Layer 4 of a small transformer language model trained on English Wikipedia (8 layers, counted from 0, width 64).
A neuron adds its activation times its output weights to the MLP's output. To switch it off is to set its activation to zero at one token and run the rest of the model.
A neuron's activation on a vector x is GELU(weights . x), where the dot is the dot product.

Input weights of the MLP neurons that the questions are about. A number n stands for (n - 500) times 0.0014.
n7: 570 573 511 669 419 592 462 743 326 509 285 384 59 679 773 476 318 472 432 474 408 515 777 423 354 538 416 727 385 498 487 361 508 443 533 459 430 501 804 668 374 365 500 503 499 520 663 479 459 267 396 476 696 544 678 565 390 334 655 456 480 549 463 530
n28: 454 292 461 502 664 675 395 502 331 503 133 598 457 467 425 613 501 494 556 546 426 441 346 538 329 666 374 542 574 469 570 647 536 577 346 485 426 670 394 409 643 695 512 408 478 444 451 284 433 364 503 337 539 642 480 545 469 660 604 518 465 587 692 407
n47: 411 621 553 459 614 724 695 503 514 237 702 443 489 590 748 623 268 577 344 299 689 502 498 414 523 579 913 627 483 432 481 607 411 330 576 548 522 453 481 586 160 528 559 268 240 634 248 501 616 717 674 483 634 480 665 552 477 518 636 375 534 362 216 452
n88: 402 609 640 447 398 479 447 516 336 601 518 198 641 441 478 490 328 438 493 147 531 488 543 778 584 299 633 482 525 377 289 643 464 427 686 324 390 510 545 686 640 279 284 568 507 551 500 906 500 525 395 468 415 420 418 535 444 355 452 379 555 347 509 577
n107: 656 626 466 379 510 460 550 336 460 373 455 476 419 596 559 736 513 296 422 457 491 649 508 734 551 440 553 747 548 318 455 506 364 475 475 624 517 465 512 474 472 251 420 415 426 477 659 473 481 455 534 656 528 438 430 451 536 415 570 349 688 626 588 466
n148: 562 488 518 486 543 477 485 471 574 615 471 454 458 484 698 531 585 290 200 478 780 545 569 631 514 524 521 726 343 418 666 625 393 325 382 694 630 549 386 682 290 412 748 344 708 589 516 564 462 450 261 517 578 303 544 427 663 441 475 351 483 370 344 568
n149: 607 580 395 465 729 824 566 389 431 304 617 606 388 412 423 496 589 633 508 503 461 656 546 559 526 689 496 539 441 295 597 357 70 474 476 465 439 446 735 462 612 331 387 394 421 647 486 537 559 454 462 556 439 443 435 395 521 518 527 390 648 424 459 601
n152: 560 342 741 625 536 527 525 444 439 609 271 646 656 524 408 456 536 632 275 487 547 533 531 426 366 447 575 682 548 445 414 449 562 612 582 514 418 374 385 408 405 550 352 488 565 474 583 357 465 412 465 506 487 464 348 460 459 587 450 537 499 718 519 541
n171: 331 431 522 450 586 534 631 636 483 535 510 499 444 453 547 501 622 446 333 521 556 543 680 380 519 705 610 575 408 491 538 427 464 599 592 264 413 446 708 471 489 602 359 356 509 641 498 433 508 613 495 475 596 712 568 448 449 428 212 528 636 113 537 499
n172: 468 624 454 654 569 618 333 643 612 472 497 235 654 460 617 707 521 745 125 380 398 373 595 518 407 450 385 591 373 571 174 512 515 577 538 965 527 523 634 686 197 451 345 142 488 537 685 568 684 636 518 521 560 664 664 522 20 417 218 654 537 333 656 559
n216: 581 481 456 368 609 458 207 397 480 702 405 517 467 270 431 538 483 568 459 625 409 403 635 810 599 576 508 421 452 562 564 674 525 415 229 471 462 407 288 603 538 521 548 485 499 584 679 577 430 429 353 516 551 549 475 421 505 687 299 631 700 541 625 447

Output weights of the MLP neurons that the questions are about. A number n stands for (n - 500) times 0.0013.
n7: 423 615 474 310 663 439 554 532 529 556 525 697 614 667 279 655 453 499 528 451 440 502 369 657 574 475 303 555 511 522 348 641 529 738 507 611 396 466 335 465 518 618 586 227 253 506 526 534 674 499 267 512 514 239 494 554 543 772 185 618 323 508 478 488
n28: 661 613 389 465 522 407 442 509 626 489 502 522 737 417 523 483 577 560 556 354 556 545 643 471 530 382 729 743 475 333 588 463 589 470 626 369 487 476 459 427 290 385 347 584 545 492 526 862 416 438 509 546 407 346 410 327 548 445 453 622 448 570 323 462
n47: 541 456 347 679 696 483 197 309 479 714 381 520 578 572 554 673 336 657 644 720 506 320 504 560 286 492 226 398 480 395 335 797 321 791 490 457 176 572 178 588 857 590 739 483 437 580 691 620 564 686 420 420 658 417 802 258 667 82 463 533 545 412 384 532
n88: 364 543 358 650 373 598 531 465 457 501 460 518 435 527 471 318 351 522 573 623 470 127 404 541 604 436 375 505 646 456 533 567 379 874 496 425 343 574 571 664 609 502 312 518 523 250 469 636 599 551 400 438 369 663 600 921 510 438 294 560 592 382 632 411
n107: 428 485 633 677 722 696 399 509 524 691 384 517 779 521 495 345 446 654 343 645 568 408 538 478 424 223 518 435 333 608 458 521 554 506 539 652 426 473 531 462 534 939 474 579 635 318 559 496 415 303 423 416 596 570 644 503 361 365 601 307 554 375 168 480
n148: 393 499 382 703 673 754 427 421 462 302 489 546 641 486 286 444 432 967 808 354 304 698 452 458 415 417 640 388 508 358 557 406 744 373 454 546 455 484 583 435 867 548 153 781 417 428 545 311 582 501 463 433 390 621 503 377 246 593 443 469 477 758 525 451
n149: 479 573 595 484 536 573 280 514 486 706 412 595 540 687 516 592 215 306 423 639 582 419 499 661 323 463 535 618 305 412 418 585 521 621 546 599 429 471 415 712 553 602 442 420 462 483 640 587 605 531 414 359 534 467 397 623 493 477 586 453 296 301 626 462
n152: 489 647 455 403 344 311 496 718 394 452 737 398 518 216 414 455 409 512 585 292 561 351 582 654 632 577 393 472 630 408 447 533 320 300 705 418 577 655 569 602 492 530 510 333 529 556 402 676 359 626 656 485 642 507 647 374 490 408 437 671 571 509 445 414
n171: 592 631 426 384 317 387 539 618 750 494 465 628 534 557 491 293 500 373 604 584 378 533 462 461 437 572 398 312 417 697 546 568 584 562 564 770 480 414 250 453 598 622 548 548 435 287 365 476 696 329 522 511 394 273 528 688 386 593 640 238 407 607 600 510
n172: 416 539 746 409 452 480 545 735 322 507 519 790 257 614 338 619 322 209 657 724 536 541 542 364 361 547 281 825 539 237 672 268 340 620 586 202 532 418 335 244 482 631 607 557 410 241 530 746 649 162 328 277 583 502 532 741 859 530 676 529 609 493 453 594
n216: 617 434 535 412 403 434 676 543 435 363 572 429 465 420 512 545 610 662 437 377 617 404 696 587 717 362 448 508 416 449 613 391 554 485 613 472 426 465 437 499 572 624 671 641 569 692 404 484 617 278 566 597 395 326 490 405 327 545 527 536 533 436 362 473

Each question names a token from some text and the token that comes next. It shows the vector x that enters the MLP there. A number n stands for (n - 500) times 0.0088.

Then comes g, the gradient of the next token's log-probability with respect to the MLP's output, scaled to length 1. A neuron's effect is roughly proportional to its activation times (output weights . g). A number n stands for (n - 500) times 0.00097.

"ation.", then "\n\n"
x: 499 579 509 461 511 406 514 534 595 393 575 524 419 593 571 521 477 384 408 349 559 510 460 537 697 561 338 617 441 691 578 507 458 744 572 533 316 391 653 589 274 431 599 400 439 214 712 447 566 559 476 597 459 426 336 693 569 494 446 409 475 456 567 418
g: 324 648 778 444 483 369 779 525 457 497 507 542 654 485 525 416 318 322 443 398 508 400 637 515 586 385 680 684 527 445 621 349 507 598 631 309 403 151 449 534 450 549 610 472 406 443 428 468 406 833 557 544 436 447 441 827 681 388 541 462 565 341 430 440
Which neuron, switched off, lowers the next token's probability most? n172

" Fuj", then "i"
x: 600 373 386 467 421 635 384 373 424 404 611 535 579 520 454 331 413 567 789 436 588 537 460 571 579 574 229 718 623 461 613 426 584 577 492 540 385 491 538 425 721 459 480 490 459 516 692 392 345 538 481 615 384 352 362 678 499 424 449 447 524 509 609 590
g: 659 480 463 576 338 296 291 737 550 429 513 388 393 368 385 531 342 631 372 915 454 577 419 546 679 634 598 460 390 428 568 382 542 665 500 750 370 532 550 626 475 445 497 397 352 503 690 376 444 613 363 341 472 525 367 468 623 628 751 462 581 477 271 554
Which neuron, switched off, lowers the next token's probability most? n149

" / ", then "2"
x: 580 622 688 571 433 580 382 473 435 324 547 668 629 641 478 419 437 603 609 559 493 397 451 531 709 329 553 527 403 418 649 428 651 642 599 463 466 470 339 413 491 568 407 504 353 265 537 551 369 489 490 473 469 396 347 724 355 489 363 650 580 377 653 456
g: 494 394 351 671 559 605 478 708 514 469 617 369 573 447 545 480 421 246 814 411 371 279 336 691 524 673 534 376 692 369 349 466 432 630 705 526 430 626 523 572 591 511 381 521 454 752 408 505 289 544 713 430 386 345 533 484 492 250 437 728 451 635 448 444
Which two neurons, each switched off alone, lower its probability most, in order? n152, n88

" him", then " continu"
x: 500 474 621 518 499 446 515 685 505 739 486 471 463 538 438 380 480 466 531 560 613 351 467 431 478 488 85 499 535 510 532 465 595 684 639 466 339 362 500 640 453 547 504 523 484 292 595 559 615 504 493 456 464 425 543 745 485 472 457 510 542 557 496 385
g: 714 545 391 659 369 702 357 629 491 501 444 468 475 427 584 546 704 438 586 387 582 510 495 419 569 324 403 506 414 458 493 412 396 303 518 343 754 845 388 361 446 316 699 462 418 243 462 662 537 482 721 477 686 698 552 469 474 640 489 413 501 222 611 413
Which neuron, switched off, lowers the next token's probability most? n152

".", then "47"
x: 647 503 626 381 479 424 566 471 568 483 666 629 475 627 613 561 540 415 308 417 487 502 393 496 653 534 465 552 533 621 466 492 443 700 566 519 447 317 494 514 238 394 596 445 449 175 669 499 428 524 493 573 411 425 421 792 562 338 529 554 503 557 449 410
g: 402 395 556 707 439 912 441 441 551 576 367 738 625 452 359 373 637 352 542 651 656 530 533 544 380 349 591 553 429 468 595 279 804 518 508 635 515 433 471 462 452 394 529 605 339 248 486 438 658 472 605 477 618 646 366 466 404 585 185 501 506 341 466 445
Which two neurons, each switched off alone, lower its probability most, in order? n107, n148

"ters", then " in "
x: 534 551 472 616 531 463 655 349 507 451 479 579 552 663 428 353 453 399 696 585 577 499 543 582 634 516 223 505 470 490 501 456 549 659 637 453 329 440 546 506 619 453 435 505 436 431 640 123 610 517 510 600 488 373 384 635 381 423 363 535 526 417 610 599
g: 323 555 829 344 459 514 541 542 307 520 385 419 542 390 479 657 627 377 411 487 526 535 687 454 492 499 317 571 416 400 623 358 570 607 627 750 618 395 245 698 429 520 499 651 160 191 574 351 570 401 436 624 586 696 548 492 457 639 446 419 536 607 590 479
Which neuron, switched off, lowers the next token's probability most? n171

"s,", then " returning to"
x: 513 553 503 702 476 512 613 540 581 463 540 491 425 634 448 355 453 470 643 456 634 498 540 493 579 503 163 567 394 579 566 490 594 716 585 501 349 354 531 545 431 559 524 476 457 126 583 455 502 562 424 564 467 509 406 678 486 514 361 506 441 391 575 522
g: 519 454 292 568 290 477 464 464 361 445 234 205 497 530 357 554 517 239 458 406 400 529 477 525 679 525 771 445 299 382 762 661 595 504 525 558 627 521 594 526 393 485 617 486 518 476 378 789 493 483 445 547 603 758 475 662 604 544 561 422 474 300 773 478
Which neuron, switched off, raises the next token's probability most? n7

"15", then "."
x: 516 355 757 419 527 454 486 727 487 622 573 579 495 562 399 550 377 518 622 591 492 379 302 408 489 465 467 335 543 534 542 543 545 692 646 538 556 298 474 552 445 588 485 535 407 217 389 277 343 527 553 506 517 399 426 717 551 417 608 673 546 453 537 418
g: 645 467 554 394 487 476 326 345 524 561 592 599 620 650 515 691 204 521 603 401 372 509 428 611 286 404 729 339 481 369 514 478 449 477 567 623 472 470 500 625 409 523 530 513 400 521 384 824 605 575 598 368 477 581 731 370 422 335 674 418 229 838 363 431
Which neuron, switched off, raises the next token's probability most? n47

"ure", then " ex"
x: 578 529 558 470 481 496 481 541 426 520 504 405 606 597 482 401 474 488 564 585 544 481 367 521 562 460 30 518 532 511 529 480 499 748 590 493 398 391 491 545 506 486 454 500 529 417 653 268 513 606 480 594 529 468 419 746 407 470 458 521 559 565 616 432
g: 607 361 485 333 334 347 307 534 466 615 559 592 501 393 511 541 780 608 584 551 540 420 403 609 546 479 332 548 530 557 721 595 398 380 512 337 535 684 342 622 534 331 641 636 587 141 473 617 407 304 371 362 671 526 770 443 497 672 525 267 407 606 609 505
Which two neurons, each switched off alone, lower its probability most, in order? n172, n152

"usiness", then " career=="
x: 594 544 574 536 501 437 497 573 401 415 555 552 536 618 490 354 507 455 519 549 563 501 432 688 628 542 163 754 614 559 459 482 388 647 503 442 381 439 390 522 454 471 468 424 674 460 710 300 415 433 526 499 571 283 390 750 541 460 464 469 563 444 588 401
g: 522 739 658 639 210 533 526 475 515 528 528 570 374 547 569 868 370 472 653 649 498 537 331 553 419 350 386 480 331 388 476 560 695 506 328 727 712 329 349 564 335 320 328 360 465 517 541 490 440 332 504 588 688 369 495 496 403 605 569 550 485 455 760 441
Which neuron, switched off, raises the next token's probability most? n107

" signed", then " for"
x: 386 558 580 334 519 476 490 489 517 622 581 378 461 500 383 414 491 575 564 576 530 325 519 521 569 539 200 549 465 450 665 508 719 640 609 429 294 411 382 565 541 573 448 439 356 428 631 574 611 535 394 541 502 482 369 790 541 468 480 428 473 440 676 653
g: 201 556 637 363 469 406 539 581 493 615 553 487 520 495 351 551 550 493 749 524 430 628 591 469 417 541 389 413 679 454 516 501 516 512 768 493 492 512 436 314 532 751 651 531 480 628 387 389 165 569 587 543 372 343 364 631 400 418 670 654 593 224 694 219
Which neuron, switched off, lowers the next token's probability most? n216

" Nation", then " |  | "
x: 327 540 461 596 506 603 494 382 465 458 462 490 549 667 479 367 555 383 543 605 618 494 616 573 652 563 249 580 511 538 532 413 562 739 507 414 312 534 431 428 718 440 509 481 538 418 553 184 404 413 453 566 392 413 416 744 551 504 506 481 653 439 619 435
g: 554 509 637 347 674 493 502 576 588 695 547 563 313 607 456 273 624 546 465 612 383 351 694 430 753 476 645 651 315 474 493 368 528 644 509 326 382 350 332 439 321 624 371 437 517 514 378 686 499 670 752 532 253 642 437 346 418 486 683 472 491 338 345 665
Which neuron, switched off, lowers the next token's probability most? n28

"2", then "008"
x: 474 571 629 585 559 534 391 659 509 397 483 530 590 535 526 325 486 543 599 366 612 251 302 559 615 489 529 699 576 709 555 532 574 658 531 499 422 581 341 451 359 602 439 364 497 489 418 282 412 518 466 381 531 276 352 709 622 387 477 594 557 398 585 524
g: 219 537 741 428 338 477 764 494 510 779 505 465 304 470 419 469 244 492 680 515 233 715 327 449 336 614 482 589 586 644 423 407 470 569 709 461 551 645 377 633 586 441 549 563 397 639 494 499 417 620 409 321 673 578 602 633 388 407 344 462 600 507 393 411
Which neuron, switched off, lowers the next token's probability most? n152

"0", then " win"
x: 536 410 594 504 471 461 438 479 485 428 611 589 450 693 474 426 441 527 436 639 585 494 311 424 609 426 318 439 622 405 533 475 579 858 702 526 423 393 394 538 446 475 429 553 431 341 517 264 388 576 451 518 576 432 449 681 593 387 526 667 530 468 624 568
g: 445 569 471 552 407 371 431 630 365 635 342 239 425 537 571 672 567 712 357 586 619 382 640 556 645 567 501 535 522 662 389 624 530 357 446 583 621 726 252 303 402 444 452 765 546 541 487 413 380 380 484 167 576 466 674 397 446 433 571 478 454 660 744 297
Which neuron, switched off, lowers the next token's probability most? n152

" in", then " Acc"
x: 562 526 512 556 454 507 443 445 440 466 581 546 594 560 365 449 470 691 663 446 489 301 479 550 575 493 151 472 507 375 581 501 508 645 615 468 453 442 478 595 601 567 532 557 443 133 614 634 462 558 429 569 510 397 523 692 419 433 356 581 492 465 638 542
g: 513 458 476 608 733 442 329 496 387 110 654 403 449 486 550 605 435 563 504 358 442 768 654 554 673 501 867 285 630 541 515 455 409 622 609 409 537 423 548 375 612 561 414 536 414 341 736 472 534 614 402 462 553 553 420 458 400 685 380 480 347 480 554 222
Which neuron, switched off, raises the next token's probability most? n172

"| Total", then " |  |  | "
x: 464 546 581 647 601 472 487 633 543 603 517 444 544 555 636 286 488 446 588 603 600 339 402 628 579 377 456 603 494 777 468 491 618 701 420 380 332 404 449 397 223 577 572 373 647 303 545 517 468 424 553 371 326 473 454 624 570 485 522 427 565 463 429 472
g: 333 453 366 469 536 485 440 439 546 621 602 723 537 635 437 705 384 627 371 492 398 200 514 580 432 513 679 697 425 650 389 352 343 512 370 527 602 421 304 461 425 477 443 324 681 823 345 673 368 468 537 469 504 487 682 695 389 639 566 518 243 581 409 679
Which neuron, switched off, raises the next token's probability most? n148

"\n\n", then "="
x: 646 603 588 492 516 492 385 549 448 428 584 520 403 611 498 330 360 467 461 298 627 379 469 560 543 540 435 662 500 694 608 555 440 781 530 491 311 439 413 481 264 473 632 438 556 494 697 541 544 482 393 439 432 321 461 719 631 557 467 560 473 399 488 427
g: 667 775 431 486 591 546 614 639 440 557 597 444 660 249 431 864 396 433 532 586 433 512 334 670 338 596 361 453 428 632 523 589 596 513 454 472 222 367 369 635 519 541 579 465 621 614 371 350 504 529 666 301 437 355 531 516 416 216 718 401 408 418 455 634
Which two neurons, each switched off alone, lower its probability most, in order? n47, n7

" of", then " Comp"
x: 555 620 483 545 433 447 430 410 410 420 538 545 527 692 422 457 410 574 669 536 524 388 459 585 670 504 179 530 470 415 625 469 454 631 561 489 444 496 491 597 551 457 506 508 425 127 621 539 401 542 499 555 589 418 430 776 414 487 349 545 538 468 654 568
g: 337 660 454 645 589 411 474 378 421 364 593 605 810 383 745 513 416 587 535 536 652 430 559 627 414 628 517 318 411 647 409 531 425 667 711 377 439 541 308 416 577 242 456 451 584 431 538 399 753 462 516 596 408 803 443 529 470 435 541 265 424 594 329 272
Which neuron, switched off, lowers the next token's probability most? n107

" moved to", then " Fl"
x: 543 562 494 508 516 506 405 513 550 537 565 435 454 472 375 402 496 665 714 489 488 283 490 548 640 520 255 579 503 384 731 456 615 603 588 433 336 428 447 446 459 562 523 501 327 325 667 709 617 548 342 574 600 384 371 702 569 467 377 437 471 472 638 535
g: 253 495 496 580 351 419 747 390 428 409 347 510 522 466 797 575 345 820 485 449 588 459 355 490 464 369 564 455 319 673 639 344 203 578 637 496 584 620 518 471 572 244 426 364 491 465 523 596 518 388 347 547 596 680 637 615 390 594 662 650 383 666 423 512
Which neuron, switched off, lowers the next token's probability most? n88

"iber", then "to"
x: 641 429 456 671 431 465 382 428 409 469 548 512 571 649 360 325 502 478 634 677 590 537 471 584 592 367 228 496 482 515 542 526 593 670 559 523 368 444 495 528 643 437 408 480 555 402 660 121 451 428 511 596 440 404 446 669 524 464 495 562 519 452 675 539
g: 505 575 503 290 356 554 657 429 302 437 550 379 786 416 458 316 537 548 336 402 632 380 584 504 356 259 424 541 463 624 471 734 554 303 363 304 580 417 562 603 456 546 240 542 566 577 571 514 698 482 658 559 643 661 382 776 330 406 662 688 555 594 428 472
Which neuron, switched off, lowers the next token's probability most? n152

"ican", then "a"
x: 554 531 533 582 413 438 426 393 476 384 722 484 478 686 513 509 494 489 512 765 564 549 468 514 586 431 163 404 365 434 517 456 543 767 477 529 326 525 513 454 592 472 474 520 433 375 632 282 427 471 506 553 468 449 413 626 567 534 500 530 588 411 697 530
g: 549 342 272 602 776 602 492 157 681 471 445 467 566 506 397 447 384 445 765 380 539 518 368 674 410 600 412 364 473 524 688 663 432 591 323 649 479 443 665 511 440 639 395 319 579 705 693 524 445 589 563 501 434 482 377 325 670 423 586 337 450 476 304 673
Which neuron, switched off, lowers the next token's probability most? n107

"|  | Liberal", then " | Sh"
x: 342 628 669 589 622 418 532 615 413 525 565 440 576 513 581 380 524 526 564 627 646 318 386 632 611 511 392 549 514 645 458 544 576 692 491 587 319 507 426 300 258 586 544 383 571 356 458 373 530 431 382 471 369 353 363 745 614 546 433 440 546 510 483 508
g: 530 510 482 665 350 613 646 380 596 642 444 356 530 536 467 785 74 543 456 571 411 772 367 417 655 422 468 460 514 338 259 481 550 647 702 574 491 429 668 513 560 499 433 581 323 408 606 151 551 635 456 484 497 508 558 432 452 493 404 474 589 575 685 331
Which neuron, switched off, lowers the next token's probability most? n148